Layer 3 of a small transformer language model trained on English Wikipedia (10 layers, counted from 0, width 128).
In attention head 0, each number of a token's query is one row of weights dot the token's vector x. The head spreads its attention over the tokens so far by the softmax of query dot key.

Query weights of the head. A number n stands for (n - 500) times 0.00081.
q0: 429 528 596 770 605 620 482 506 535 219 500 331 347 472 390 732 462 490 484 389 534 481 402 591 621 516 473 599 628 572 526 580 393 641 549 585 520 407 485 506 425 482 424 506 561 458 351 286 616 558 484 512 669 570 526 641 451 510 357 491 594 582 358 665 519 513 365 532 386 329 503 351 481 616 694 437 538 446 539 434 515 356 565 450 469 338 512 573 426 434 428 545 443 528 581 471 598 458 704 473 588 687 674 344 357 492 598 261 403 400 423 487 617 310 400 396 497 604 397 694 420 586 510 426 639 548 456 588
q1: 695 554 391 509 305 506 345 518 589 586 599 556 497 370 429 523 449 437 564 542 510 614 500 440 557 573 544 493 483 528 640 447 452 457 463 402 488 455 656 637 332 480 476 334 469 500 493 624 494 500 459 468 517 461 315 377 461 432 633 524 541 516 621 533 671 527 619 346 393 615 313 514 483 147 701 421 503 537 228 318 397 543 456 500 608 578 581 347 531 456 587 442 450 519 695 406 264 503 446 584 377 484 507 507 640 361 249 496 524 506 298 669 578 660 775 637 705 467 464 493 509 448 507 232 306 605 597 571
q2: 420 296 555 567 513 411 563 602 329 642 569 676 605 562 503 419 384 426 570 669 485 338 180 488 430 631 567 414 645 452 445 497 354 476 494 556 486 470 653 657 524 552 469 529 440 487 432 601 346 606 506 606 539 551 498 646 500 351 563 581 558 524 422 414 478 737 332 456 781 497 407 537 545 494 469 534 689 517 713 531 546 523 516 354 567 533 428 436 486 485 361 468 570 380 539 541 450 372 364 554 380 445 462 714 341 383 466 517 619 619 389 541 347 488 519 726 620 548 580 549 653 537 517 442 404 521 589 590
q3: 310 553 710 650 558 537 432 569 290 474 523 547 430 542 457 665 354 445 364 476 573 312 419 839 588 318 566 626 504 552 368 448 360 410 677 394 516 490 400 518 431 365 525 596 559 584 608 489 506 510 536 610 496 486 403 710 462 493 486 376 576 524 344 545 521 663 391 269 754 500 565 536 703 372 542 420 715 756 812 637 507 432 579 341 741 366 572 470 426 535 415 554 511 564 399 477 594 562 278 398 409 497 575 604 474 506 518 568 482 397 518 746 418 430 504 435 462 531 562 553 548 782 424 391 460 537 296 539
q4: 583 420 402 605 621 500 605 466 592 451 322 283 521 469 465 473 461 478 672 658 562 421 354 538 409 793 516 445 698 589 606 704 302 421 459 496 497 510 523 615 420 469 436 389 316 493 431 329 472 579 433 633 609 602 482 664 620 496 532 521 694 646 686 701 554 356 442 729 382 406 423 553 399 569 674 519 706 430 373 323 533 227 485 572 452 490 321 445 557 381 573 582 642 555 459 316 507 587 675 500 568 555 546 518 464 386 723 387 500 522 293 546 788 361 461 687 597 678 438 493 436 558 733 457 554 593 537 577
q5: 407 441 513 378 542 460 463 399 610 452 465 536 434 521 632 271 507 464 572 566 411 533 320 279 304 521 558 551 555 304 647 391 503 609 494 517 559 586 457 435 410 517 713 526 564 411 394 635 416 385 531 490 396 323 402 251 554 602 423 590 341 450 413 473 615 417 477 539 403 434 639 597 365 368 242 535 584 346 421 490 439 677 482 380 517 547 377 606 718 535 362 493 637 432 649 494 313 228 327 520 254 351 371 556 387 439 570 634 822 475 338 361 382 620 351 534 459 580 604 424 478 411 645 500 757 582 522 472
q6: 355 587 425 613 400 416 490 419 426 572 425 479 376 644 480 461 520 852 520 445 394 617 563 281 638 737 354 613 456 355 584 616 386 444 543 483 409 445 471 473 555 414 442 680 469 615 520 595 476 454 476 375 675 510 236 384 605 493 671 726 525 507 480 583 772 628 712 569 475 410 482 566 341 389 329 381 524 420 490 519 453 486 622 497 641 608 503 422 543 456 480 514 626 458 515 551 558 416 547 684 431 421 343 284 422 408 527 373 486 463 473 609 375 791 649 385 587 675 434 433 405 382 717 494 538 548 486 581
q7: 368 611 386 618 489 493 418 359 431 738 442 688 556 622 355 659 522 661 658 408 434 558 187 489 689 565 531 709 669 507 492 416 448 405 500 418 497 380 525 467 452 355 481 462 285 381 647 492 631 601 668 518 496 342 353 608 311 413 538 571 479 644 493 390 636 645 410 530 472 525 398 406 462 370 581 365 440 476 315 664 352 306 433 535 905 338 586 293 585 441 300 500 417 466 636 587 599 389 585 607 468 482 579 353 479 324 436 408 711 480 492 642 597 640 755 395 719 385 388 345 564 514 675 559 466 613 662 496
q8: 464 515 204 313 668 543 334 380 715 608 476 725 429 411 417 300 545 496 603 636 452 392 238 661 398 713 507 341 805 411 387 389 383 412 483 481 537 403 511 489 285 434 470 447 286 342 378 524 354 654 545 394 446 536 520 578 617 584 363 395 468 587 511 381 642 286 450 669 384 529 473 506 585 504 526 445 458 238 204 465 472 480 309 465 697 434 420 521 483 410 317 496 327 549 376 363 347 426 582 457 359 471 530 523 580 401 625 476 760 579 279 387 624 455 492 562 677 450 417 414 500 534 681 567 523 799 588 579
q9: 573 500 415 528 455 614 543 370 601 645 226 409 812 520 565 388 661 570 705 552 527 497 450 323 461 806 379 433 480 503 719 584 580 560 426 684 598 510 545 514 507 463 699 497 365 353 527 423 515 304 678 477 592 526 482 376 520 469 579 558 542 646 835 598 480 381 673 556 379 539 373 630 437 440 429 593 479 475 405 434 604 511 526 433 321 560 425 563 689 313 612 459 424 408 628 573 348 409 497 441 478 470 321 517 576 401 668 493 556 454 361 339 582 554 531 632 729 560 515 426 519 397 657 618 504 455 598 445
q10: 435 323 504 357 642 395 642 694 687 375 535 95 455 481 757 797 352 434 273 446 645 454 535 451 573 403 408 291 380 627 665 545 528 459 552 523 476 460 525 657 864 489 458 507 670 523 466 398 500 456 648 554 457 343 584 382 563 588 669 542 327 372 519 351 352 466 679 662 500 543 545 580 558 632 556 575 259 736 523 403 384 496 520 482 265 595 496 525 497 417 338 519 536 484 574 482 665 800 500 428 610 581 626 573 489 609 633 488 340 661 619 595 633 504 473 478 403 408 390 470 555 503 148 634 391 496 399 417
q11: 679 405 286 442 497 506 565 320 705 514 418 265 568 487 463 243 432 546 605 565 577 364 458 327 415 577 284 597 429 491 366 253 580 543 515 748 534 435 522 550 379 590 510 430 335 451 611 434 601 483 432 256 423 575 616 461 649 614 658 402 583 704 782 373 492 361 481 483 535 458 639 443 500 538 433 552 531 420 314 385 535 326 564 541 269 622 441 516 512 395 612 517 333 416 561 389 436 500 591 510 606 513 640 455 535 464 609 409 451 608 372 333 609 446 580 642 587 511 410 392 469 506 464 598 696 625 511 605
q12: 424 484 426 541 334 559 411 515 427 460 570 519 314 352 483 592 412 385 530 466 609 594 473 575 388 425 520 316 439 408 534 409 384 537 438 635 390 525 482 587 362 599 455 540 493 471 460 508 462 626 491 500 422 541 461 628 459 397 617 519 445 489 474 521 528 531 568 392 493 487 513 544 517 617 552 524 411 440 505 483 493 611 524 529 608 411 500 267 521 662 373 344 369 483 570 513 489 420 627 421 492 493 505 490 544 432 616 490 607 459 495 517 557 472 452 589 538 450 444 413 543 528 530 401 376 567 492 543
q13: 527 539 565 570 332 611 551 569 515 492 461 707 472 633 747 633 681 438 485 416 455 586 379 644 532 656 493 751 563 561 599 608 556 466 702 482 497 456 547 545 668 355 553 372 681 337 521 671 430 644 610 487 759 391 421 449 531 410 575 391 510 329 447 779 166 564 395 317 638 681 680 467 471 391 391 548 664 631 522 623 631 511 476 434 599 479 483 464 673 444 468 353 662 558 380 487 480 806 525 429 481 483 493 611 438 469 535 523 649 433 511 596 687 479 641 469 353 512 587 710 657 439 606 457 652 620 658 648
q14: 284 631 561 637 467 488 543 569 604 360 583 530 545 354 701 810 413 420 503 590 423 397 457 668 663 690 423 524 756 646 581 759 164 319 672 615 500 664 523 573 402 516 471 358 443 521 480 372 511 720 488 384 615 623 479 534 588 383 612 504 623 460 631 650 311 512 342 617 622 492 687 552 445 635 557 381 829 567 585 398 606 330 465 523 584 448 405 603 567 529 373 396 548 513 320 446 566 707 729 453 553 548 459 512 405 425 636 320 559 522 296 784 915 423 219 671 482 419 514 740 571 643 645 300 635 729 705 611
q15: 511 426 556 710 452 381 629 527 367 522 363 403 584 567 480 392 625 556 573 468 629 234 364 570 595 510 478 659 483 525 490 603 582 467 610 567 421 503 541 510 387 562 480 541 522 597 600 536 703 507 541 522 434 640 440 598 444 442 435 352 632 657 601 354 508 534 444 483 594 340 384 506 593 486 336 527 654 540 625 370 696 407 532 544 369 536 218 663 460 426 530 387 626 332 560 667 535 556 544 523 359 559 636 602 385 344 503 266 535 472 435 378 500 577 421 957 540 530 518 557 393 438 392 450 441 338 392 510
q16: 715 433 314 455 211 420 480 385 445 291 523 565 463 645 500 407 638 565 521 392 315 772 773 130 363 625 355 558 301 534 526 566 602 725 390 604 508 405 670 384 473 618 529 531 561 418 500 536 361 447 408 453 595 629 683 370 516 445 331 554 398 451 705 710 337 391 638 679 282 468 622 270 547 676 359 553 390 330 565 696 395 456 349 508 362 678 822 539 561 600 566 521 540 610 612 332 377 444 696 436 509 569 496 263 651 778 458 558 547 458 619 311 404 529 637 136 353 537 294 591 565 381 536 539 599 441 536 513
q17: 489 587 584 333 805 437 399 515 695 493 381 568 597 521 413 463 332 414 253 560 503 373 359 601 555 532 464 197 421 417 413 356 313 398 437 343 597 417 487 579 300 401 511 477 369 514 414 549 506 486 570 516 504 594 510 623 490 553 581 451 565 537 724 531 463 577 446 450 555 776 363 645 539 615 677 437 486 579 366 423 455 467 431 454 571 564 513 698 462 424 375 475 329 403 276 392 526 442 597 487 391 402 387 740 733 494 370 560 388 624 447 654 507 296 489 561 567 450 482 490 446 605 444 461 346 830 448 524
q18: 516 535 714 546 404 619 432 503 253 544 484 659 559 456 387 500 643 310 456 526 410 593 577 597 433 531 533 389 485 497 528 608 453 474 406 435 543 602 578 565 256 462 464 525 519 622 553 564 695 465 399 598 635 720 500 460 445 527 500 527 503 425 556 679 213 565 513 279 547 590 476 535 442 430 438 522 707 564 733 533 646 573 500 397 488 615 494 607 500 544 600 416 405 556 415 481 413 427 506 438 484 451 315 635 511 505 464 440 448 454 581 521 387 427 488 667 601 582 730 612 470 394 573 323 466 464 503 429
q19: 547 409 619 603 478 416 511 461 568 453 304 270 475 594 441 376 279 447 534 559 597 487 800 318 471 526 253 500 475 560 496 392 290 500 610 639 477 514 524 373 456 432 515 531 413 568 272 330 503 472 544 593 538 613 353 549 514 355 541 580 617 617 859 684 742 445 561 440 408 462 597 618 346 666 558 457 838 421 481 349 256 469 626 589 361 472 507 592 403 402 478 444 570 377 405 469 607 375 518 581 488 211 578 478 534 484 452 500 349 573 396 500 515 438 646 511 602 702 558 591 261 523 461 394 635 784 313 496
q20: 613 563 364 527 530 609 598 288 675 449 530 349 637 506 581 622 554 469 360 468 541 456 459 455 402 451 435 450 467 454 596 382 492 491 456 641 417 397 562 631 429 471 527 494 536 445 681 568 646 468 566 440 450 526 578 565 570 610 491 422 463 611 635 432 284 566 629 567 534 571 585 490 620 451 592 592 330 571 432 629 544 433 459 553 570 712 445 433 465 324 458 467 398 539 476 435 602 432 626 374 529 509 485 433 506 508 657 227 621 612 665 566 467 432 583 584 577 321 296 435 579 393 301 629 568 395 704 338
q21: 532 448 349 485 341 562 478 387 439 486 367 291 455 371 562 237 759 342 590 500 513 579 686 334 205 382 414 345 523 482 639 474 654 417 417 666 371 525 608 578 260 459 480 488 548 534 526 542 374 560 346 392 547 623 633 357 637 626 374 604 466 415 503 600 485 418 594 586 342 447 536 506 503 346 412 580 596 317 480 446 512 559 523 589 278 557 393 452 524 523 545 540 497 492 529 384 475 675 490 525 581 487 484 490 412 586 638 381 604 533 633 359 565 474 627 614 545 612 653 532 396 291 430 570 554 324 629 422
q22: 403 604 670 669 328 479 493 567 299 443 543 578 622 643 468 664 496 619 410 325 514 653 664 332 695 422 443 606 315 543 619 677 524 388 539 432 455 568 565 486 640 430 435 570 662 655 734 616 630 458 547 595 671 587 388 507 360 306 617 529 537 451 525 592 292 834 607 357 607 565 454 460 426 474 593 330 398 760 667 629 510 519 609 557 552 587 628 430 490 550 593 478 477 479 522 561 715 574 561 576 542 573 409 453 513 531 272 435 233 477 803 709 356 639 566 385 454 528 446 521 454 401 335 429 293 367 496 489
q23: 533 395 555 329 551 482 503 475 695 454 451 478 392 441 739 352 531 385 456 634 509 476 368 401 447 446 520 439 592 407 452 482 570 561 477 550 533 533 400 574 369 445 753 346 466 350 239 446 360 485 584 521 461 323 456 316 612 683 380 593 477 455 428 534 658 363 384 544 428 453 545 734 503 494 414 587 535 357 330 423 419 599 409 453 449 395 431 552 644 444 407 531 550 531 497 424 332 455 485 476 370 328 469 566 408 505 584 673 788 500 301 347 596 429 459 407 490 500 536 540 633 540 540 485 641 518 450 363
q24: 496 365 551 560 556 603 420 724 443 470 641 557 638 400 677 658 472 514 474 513 531 485 579 808 547 486 497 517 417 636 687 585 641 588 547 556 566 500 641 503 793 432 503 497 494 325 661 515 534 588 542 641 475 510 629 688 358 412 599 351 370 466 444 401 94 458 347 550 681 417 500 391 447 496 369 383 254 723 496 567 609 733 512 441 453 429 503 487 282 548 448 676 326 577 599 510 556 486 490 673 575 672 626 539 677 570 357 593 604 626 567 486 577 493 440 601 507 232 420 559 481 516 392 360 400 474 408 510
q25: 534 255 554 440 575 582 387 538 611 492 230 476 694 477 430 368 539 504 688 616 511 493 387 519 504 725 427 496 689 702 577 392 577 523 404 594 598 493 459 419 382 302 594 271 170 295 469 344 479 538 649 703 540 605 503 419 466 393 457 410 621 511 758 581 440 320 349 631 336 597 401 589 496 496 640 454 540 578 185 421 464 508 493 474 454 288 541 511 493 217 422 567 117 500 528 365 397 572 621 444 349 454 602 571 681 442 504 513 572 546 302 363 867 307 584 598 783 526 517 504 486 554 650 376 532 729 596 449
q26: 683 670 464 429 493 514 415 283 695 553 415 518 588 637 518 359 375 672 568 510 542 432 374 298 496 720 363 746 437 396 371 402 370 371 548 663 535 415 537 641 423 497 546 487 445 471 472 592 522 493 643 376 518 390 384 493 680 464 680 514 713 714 827 560 748 379 637 518 503 500 561 596 576 635 539 532 669 339 397 438 408 186 617 517 393 545 514 467 481 309 472 439 405 477 398 533 429 504 613 306 572 503 421 327 431 428 657 333 412 477 486 461 557 472 653 448 678 661 428 535 632 529 584 839 548 577 455 472
q27: 441 482 589 477 612 644 574 493 330 461 605 663 485 489 632 643 655 500 338 532 424 577 317 665 454 409 565 547 460 326 542 587 676 511 490 463 517 535 469 686 432 457 589 473 547 349 591 683 632 475 445 618 538 341 421 523 407 653 407 460 366 361 198 362 300 739 322 478 555 455 537 587 440 402 321 510 250 693 549 753 541 762 408 369 686 479 472 353 510 606 361 474 551 593 493 376 441 401 610 598 425 514 307 656 551 529 515 602 977 487 623 533 371 471 447 504 488 224 549 529 697 409 398 359 477 378 555 357
q28: 550 669 695 533 507 618 577 361 529 607 528 411 527 503 420 568 420 438 475 417 487 532 361 304 534 376 481 655 351 388 535 323 610 484 403 523 650 475 491 649 460 621 490 338 289 390 661 432 833 484 570 494 434 452 525 479 380 510 760 400 512 620 647 345 244 713 298 289 624 687 591 508 548 304 507 669 324 627 514 488 664 489 497 588 390 481 500 488 691 404 546 382 290 464 554 594 513 548 467 417 604 519 490 676 531 506 560 532 497 548 490 517 550 361 483 658 496 467 653 470 391 582 429 528 538 579 560 500
q29: 348 641 628 497 577 523 434 549 291 610 484 771 558 623 510 808 514 607 460 391 425 641 328 607 617 649 610 551 562 513 636 701 487 459 516 279 438 490 493 558 664 362 528 506 465 496 520 612 500 503 632 696 593 350 289 489 406 310 535 586 484 389 324 575 582 680 534 528 481 632 324 617 482 436 627 365 398 631 511 646 426 533 366 448 748 359 613 368 623 493 294 364 478 526 475 607 536 532 572 586 389 450 336 546 542 388 399 626 607 444 560 667 548 630 588 336 655 466 485 503 544 566 740 523 354 559 618 420
q30: 405 585 259 482 520 409 446 337 612 595 442 422 333 311 490 299 721 728 530 525 510 543 353 362 474 602 472 399 617 362 452 526 426 384 419 474 400 497 345 435 361 500 427 601 367 574 536 404 396 532 441 239 575 608 429 370 648 744 563 701 506 532 388 442 718 497 609 701 460 578 353 564 422 334 428 637 373 348 401 343 652 507 449 528 452 490 434 638 629 454 598 573 430 392 573 426 357 636 513 579 444 506 517 510 509 494 603 461 497 431 316 517 487 712 584 526 511 652 506 317 383 431 532 605 446 444 560 559
q31: 569 698 725 496 464 386 546 701 334 458 555 488 559 512 345 705 340 566 357 390 426 548 724 544 694 537 463 622 259 623 269 535 425 558 533 400 468 511 428 547 621 656 236 574 518 705 516 664 669 395 504 560 537 738 544 421 426 305 867 345 604 508 532 543 307 588 531 281 656 580 442 524 406 586 623 402 492 814 702 493 614 415 459 519 392 713 592 655 366 635 678 310 496 529 329 608 613 656 548 367 688 686 432 609 548 500 428 406 23 514 581 632 488 532 439 546 372 588 581 516 442 529 432 321 340 613 432 620

Each question shows a short text with each token's key, already scaled and adjusted for position as the last token sees it. A number n stands for (n - 500) times 0.0017.

Then comes the last token's vector x. A number n stands for (n - 500) times 0.018.

0 "est": 408 537 635 674 243 333 521 457 495 410 524 551 569 495 510 577 248 404 598 549 527 624 572 319 626 471 463 414 446 425 581 585
1 "ed": 461 526 612 591 219 395 560 472 418 405 489 522 513 428 507 669 232 391 534 548 441 545 595 367 569 469 448 404 483 444 581 588
2 " are": 392 435 503 366 515 437 524 374 507 489 533 562 482 651 424 433 308 318 483 554 347 582 463 443 528 521 479 286 369 429 611 623
3 "as": 526 663 689 586 455 448 568 569 454 594 509 574 478 562 547 545 205 351 478 709 488 553 497 551 475 629 600 359 511 465 489 461
4 " rest": 614 324 470 576 241 387 562 427 421 412 490 412 343 472 440 486 440 394 600 609 375 562 610 433 579 588 483 446 322 518 520 564
5 "ing": 496 656 625 703 366 340 551 454 435 464 550 567 509 676 587 605 220 449 439 582 474 527 570 441 522 561 619 385 528 484 480 584
x: 461 534 485 566 456 520 474 510 507 451 458 532 541 447 417 542 482 542 637 515 550 500 511 496 495 486 552 510 464 555 501 505 500 560 518 555 489 530 457 500 473 483 524 484 490 536 530 519 498 493 451 495 417 512 527 489 479 487 483 475 554 520 492 516 478 454 445 503 425 539 500 475 532 489 492 530 513 424 448 494 442 492 491 454 556 464 332 504 481 488 466 476 510 492 511 491 464 456 487 504 497 489 481 573 441 321 492 545 482 537 528 486 516 540 503 561 466 475 487 523 458 463 492 483 525 482 483 557
To which token does the last token give the most attention? 3 "as"

0 " K": 498 534 445 418 573 486 617 589 445 531 475 408 466 577 385 407 279 410 558 645 462 432 574 420 629 455 343 503 501 597 451 577
1 "ir": 463 592 554 464 404 428 476 528 412 487 428 495 483 515 468 465 358 327 581 663 469 577 549 449 603 603 399 421 455 470 466 455
2 "ill": 389 546 483 615 343 441 492 547 505 519 434 462 385 514 559 615 285 442 521 655 424 539 523 472 647 643 431 400 384 516 490 456
3 " W": 447 444 346 471 355 393 517 526 505 456 459 427 506 527 446 422 383 446 612 510 471 472 579 372 601 471 401 466 498 536 438 605
4 "as": 570 597 608 640 487 458 573 546 449 492 459 471 531 524 615 631 211 400 516 698 448 485 489 548 479 527 519 421 474 477 491 496
5 " H": 490 399 400 608 371 420 439 438 473 480 555 469 495 448 462 546 291 517 530 567 558 410 548 387 721 457 352 514 528 509 353 623
x: 506 484 550 554 522 499 495 476 488 471 547 514 498 482 480 436 474 532 501 499 497 473 514 478 480 531 509 523 495 517 503 565 513 504 480 466 426 517 492 526 501 444 448 503 566 467 467 487 534 486 504 489 453 497 386 502 567 537 481 523 556 470 515 515 534 453 489 504 556 534 510 643 499 488 470 455 497 564 465 504 486 518 503 457 485 422 350 450 456 477 465 513 468 524 477 518 501 531 480 579 547 487 491 483 433 216 493 540 460 529 532 513 473 457 519 484 520 487 513 471 509 557 521 413 544 535 510 522
Which token does the last token look at most, and with what share of its attention? 4 "as", with about 70%

0 "-": 542 645 359 256 420 547 489 338 444 589 481 560 478 487 516 413 365 378 626 599 450 622 470 508 620 508 441 498 522 396 456 524
1 "M": 447 450 555 508 479 571 614 481 653 435 568 521 505 587 513 543 224 487 487 575 516 543 403 473 583 382 433 461 381 447 545 488
2 "an": 475 563 548 463 476 512 612 385 373 470 449 463 401 571 399 576 291 434 534 755 356 544 502 486 481 433 469 342 426 449 523 543
3 "amb": 400 407 490 378 417 559 652 579 512 595 501 473 449 419 606 597 259 499 560 679 468 621 596 532 620 710 324 549 403 570 554 508
4 "at": 529 586 539 554 234 431 489 478 464 461 540 560 471 500 582 634 261 375 456 647 549 629 546 454 491 486 627 349 440 405 470 473
5 "o": 505 574 582 454 306 416 481 436 466 543 609 649 441 455 517 623 195 425 459 664 482 619 490 479 545 618 598 316 519 390 488 523
x: 466 501 486 587 508 501 508 506 524 517 422 493 485 473 495 533 505 501 593 552 509 445 486 457 512 519 505 504 567 512 468 460 545 517 486 541 492 583 502 478 542 489 469 471 502 549 533 533 488 501 507 508 495 424 504 499 482 504 534 542 514 514 493 528 503 489 508 502 544 491 402 482 464 507 535 438 523 477 445 515 442 534 419 481 531 462 375 523 487 519 482 513 523 460 551 478 581 519 478 534 545 461 534 528 520 186 545 533 429 519 515 524 452 585 473 533 541 474 486 497 524 545 534 454 479 459 529 549
Which token does the last token look at most, and with what share of its attention? 3 "amb", with about 40%

0 "co": 500 488 645 536 279 471 541 458 419 531 528 614 526 570 448 620 139 345 540 596 458 578 551 395 596 495 478 357 573 401 525 579
1 " to": 506 512 404 405 490 522 643 560 433 563 330 515 655 617 390 365 424 223 543 553 369 473 535 323 583 474 444 340 364 467 528 575
2 " pro": 383 461 403 467 402 523 390 362 463 486 459 667 527 478 605 512 352 493 558 687 479 606 412 462 527 612 420 335 583 310 481 554
3 "du": 438 466 471 494 306 563 594 479 499 474 450 548 435 525 429 507 313 398 466 702 389 563 528 442 472 473 563 299 474 447 515 517
4 "ce": 394 572 626 503 369 394 545 488 522 494 538 601 481 502 411 629 267 356 393 573 431 511 490 450 577 645 561 291 433 428 534 543
5 " a": 573 405 516 475 604 425 535 384 549 614 467 624 529 539 470 417 353 336 571 633 512 655 376 419 471 524 545 292 446 362 614 523
x: 478 480 486 548 500 504 543 428 499 533 487 471 505 515 540 520 505 519 506 539 525 533 515 590 488 510 491 478 504 542 471 503 533 467 521 478 484 482 522 479 449 524 545 553 523 511 447 527 527 485 539 495 472 522 494 462 446 510 457 504 519 423 514 508 491 495 532 484 514 519 464 524 538 506 556 488 512 519 493 449 499 522 430 474 492 480 74 478 532 516 569 502 471 470 487 498 472 515 493 523 461 480 471 512 542 313 505 508 479 454 503 500 565 482 457 542 479 531 546 493 454 452 479 503 484 462 478 501
To which token does the last token give the most attention? 0 "co"

0 " |": 569 594 384 266 483 543 548 433 444 712 500 556 344 479 356 395 343 463 620 559 476 564 508 466 599 581 420 495 577 478 599 597
1 " Art": 521 486 406 525 242 520 404 365 486 419 521 513 440 466 487 632 250 503 526 503 580 539 415 469 498 287 439 484 587 384 494 565
2 " |": 614 553 442 417 395 445 505 428 454 628 567 556 531 585 468 425 282 393 536 488 497 590 509 434 654 571 371 481 534 460 593 570
3 " Loc": 526 430 429 443 431 355 569 464 418 384 541 428 520 481 444 526 342 374 511 687 439 556 588 331 488 491 485 287 415 531 534 658
4 "ated": 463 578 513 674 249 462 583 546 466 482 473 498 575 500 653 664 188 370 519 503 507 575 592 419 468 519 421 463 541 549 610 598
5 " in": 571 555 500 535 412 406 627 523 377 529 468 531 469 545 507 414 361 276 539 587 435 547 593 342 447 518 629 341 482 502 490 635
x: 493 588 493 480 615 518 560 479 525 445 489 546 550 518 508 518 453 473 598 538 551 503 473 497 507 480 485 450 487 530 536 506 559 489 499 500 520 526 460 513 516 526 533 492 633 550 496 505 487 511 493 513 491 521 514 511 515 463 488 500 516 447 542 465 484 463 479 502 453 523 438 548 486 492 477 438 460 483 525 443 506 490 510 470 475 431 151 487 490 473 503 491 526 444 462 481 533 521 465 481 527 502 494 513 482 373 501 512 497 498 511 502 485 525 482 568 465 501 491 526 464 457 463 507 509 494 512 478
To which token does the last token give the most attention? 1 " Art"

0 "M": 397 494 623 553 442 576 584 391 492 440 510 512 558 597 461 514 181 467 591 561 489 535 490 455 629 324 376 527 459 404 519 530
1 "an": 388 596 561 493 439 516 587 406 385 473 429 490 467 519 398 582 272 449 525 736 374 547 499 498 494 449 467 371 464 439 526 502
2 "amb": 393 378 510 387 406 574 635 590 530 599 484 487 544 446 610 604 259 497 555 664 465 619 577 544 624 720 330 558 419 561 555 485
3 "at": 495 567 563 569 221 445 472 490 477 466 532 573 451 470 585 641 262 376 449 631 554 627 530 467 495 491 630 366 457 396 470 456
4 "o": 469 549 597 469 297 430 471 445 477 543 597 656 460 427 518 640 182 428 457 652 482 613 478 487 552 615 596 332 534 384 490 511
5 ",": 497 435 549 528 502 595 593 477 525 611 459 633 452 593 465 430 332 358 469 625 466 530 392 535 557 487 480 410 456 387 495 510
x: 496 502 494 564 539 492 523 532 502 494 483 466 521 472 506 508 519 499 563 472 460 433 502 540 514 561 491 503 499 503 513 551 493 464 487 483 533 557 484 510 533 484 480 518 492 492 472 495 524 470 465 512 518 515 539 503 567 522 501 492 535 568 495 482 503 428 529 547 482 493 474 522 501 496 506 491 483 523 480 505 544 496 447 539 459 453 105 521 464 491 513 518 520 469 502 521 482 521 461 502 489 565 510 475 487 262 507 512 525 458 463 508 540 576 443 539 509 451 497 480 500 514 503 492 464 504 481 463
Which token does the last token look at most, and with what share of its attention? 2 "amb", with about 40%

0 "ber": 454 540 491 516 313 422 505 442 502 401 492 401 537 478 546 675 189 508 547 586 450 588 534 503 504 437 429 472 421 502 511 526
1 "g": 334 572 599 647 146 401 484 440 614 449 527 567 467 485 564 638 189 617 578 677 465 594 509 494 624 606 513 428 457 426 500 498
2 " |": 542 558 410 338 459 492 490 390 502 647 580 592 542 609 440 396 280 423 529 537 481 604 460 460 652 559 407 448 513 427 570 528
3 " C": 532 359 472 490 445 427 458 396 505 465 551 557 452 538 532 526 286 483 502 544 513 470 424 408 657 400 383 489 516 429 458 603
4 "op": 457 698 596 515 285 476 440 378 414 371 606 460 573 402 539 563 350 434 481 672 472 575 477 551 450 459 433 366 408 418 509 464
5 "en": 531 665 436 537 252 296 391 375 464 353 455 473 551 595 400 657 383 551 510 624 370 538 514 480 556 554 583 367 389 453 460 527
x: 474 516 502 538 500 479 562 466 493 522 520 483 546 420 479 524 501 479 603 492 477 491 463 456 486 452 490 474 513 550 496 516 504 484 465 502 444 568 519 539 519 548 530 454 535 574 503 505 483 498 517 507 516 478 476 446 438 501 474 539 555 539 503 500 461 500 402 484 546 414 528 496 491 483 551 548 510 525 533 510 497 504 478 517 580 483 424 503 462 566 490 482 535 466 502 571 497 505 502 520 570 487 565 560 451 257 507 453 509 559 464 547 507 528 559 493 529 485 502 453 439 407 467 508 485 557 554 543
Which token does the last token look at most, and with what share of its attention? 0 "ber", with about 40%

0 "o": 556 510 578 442 369 400 472 423 424 548 537 626 540 438 424 616 187 419 533 700 470 561 504 428 629 573 456 328 535 349 465 549
1 " |": 622 605 409 321 485 498 521 426 446 702 532 578 509 547 422 401 298 417 557 590 472 570 521 432 655 595 371 427 534 436 574 563
2 " ": 368 552 408 480 523 412 434 383 421 596 500 572 460 571 455 396 407 483 566 728 447 573 506 404 603 622 406 331 486 374 458 547
3 " |": 457 572 429 288 473 492 502 399 454 680 554 606 601 575 358 395 334 469 553 567 460 545 472 456 627 568 433 436 572 403 591 585
4 " F": 481 452 353 397 408 446 514 357 540 391 471 413 468 460 484 407 386 560 619 605 420 578 461 481 528 506 334 490 345 475 486 606
5 "red": 561 600 502 522 361 458 595 491 451 335 432 450 569 530 520 618 303 429 475 532 355 478 509 543 469 484 399 505 501 550 596 550
x: 452 595 532 578 505 499 455 537 483 523 522 532 620 516 534 515 525 514 543 471 590 481 479 474 573 344 481 470 464 477 481 524 522 497 545 548 513 585 542 468 543 522 527 446 546 592 505 497 511 492 520 492 464 524 453 506 547 492 505 449 531 517 491 458 490 455 464 443 482 479 471 499 491 536 552 529 501 440 474 518 503 468 515 497 483 489 341 454 511 500 514 532 512 579 467 557 513 545 444 421 483 503 467 508 437 338 467 486 525 503 539 510 492 475 549 527 592 485 565 505 448 462 494 569 473 483 505 510
Which token does the last token look at most, and with what share of its attention? 0 "o", with about 60%

0 " G": 489 427 366 446 491 395 457 406 473 367 515 401 513 649 482 453 297 529 592 537 447 392 515 404 621 349 278 509 458 487 436 654
1 "all": 362 593 578 676 344 461 503 397 457 462 534 432 457 519 525 628 212 473 586 603 477 491 478 523 598 489 404 478 467 491 514 516
2 "ery": 505 513 655 665 305 430 569 517 443 426 491 452 457 561 551 680 91 360 511 514 487 584 568 447 492 447 446 509 452 583 487 523
3 " of": 418 548 488 399 442 499 620 543 400 552 431 536 467 580 327 373 409 263 528 498 476 569 570 402 512 434 515 495 490 509 526 465
4 " D": 491 420 536 488 410 417 493 506 540 492 540 519 494 520 540 562 281 527 524 522 540 515 499 450 556 477 418 550 548 509 451 560
5 "en": 504 641 522 436 454 407 455 422 386 318 445 477 494 589 428 625 305 533 502 605 371 501 486 516 458 451 505 446 488 459 483 523
x: 471 557 503 557 487 447 449 488 474 546 468 520 561 451 531 487 499 490 541 439 515 478 454 483 471 462 483 435 540 556 477 511 486 480 527 460 469 515 512 486 549 501 531 505 540 557 544 520 552 494 565 498 539 428 403 499 413 472 427 479 568 570 521 521 499 478 464 484 468 455 517 498 475 489 542 512 456 492 493 545 509 516 505 566 546 442 399 481 499 538 481 488 556 450 428 570 476 466 502 525 537 521 499 549 532 299 509 452 475 561 524 508 511 508 572 504 555 499 554 476 421 436 491 629 444 524 521 474
To which token does the last token give the most attention? 2 "ery"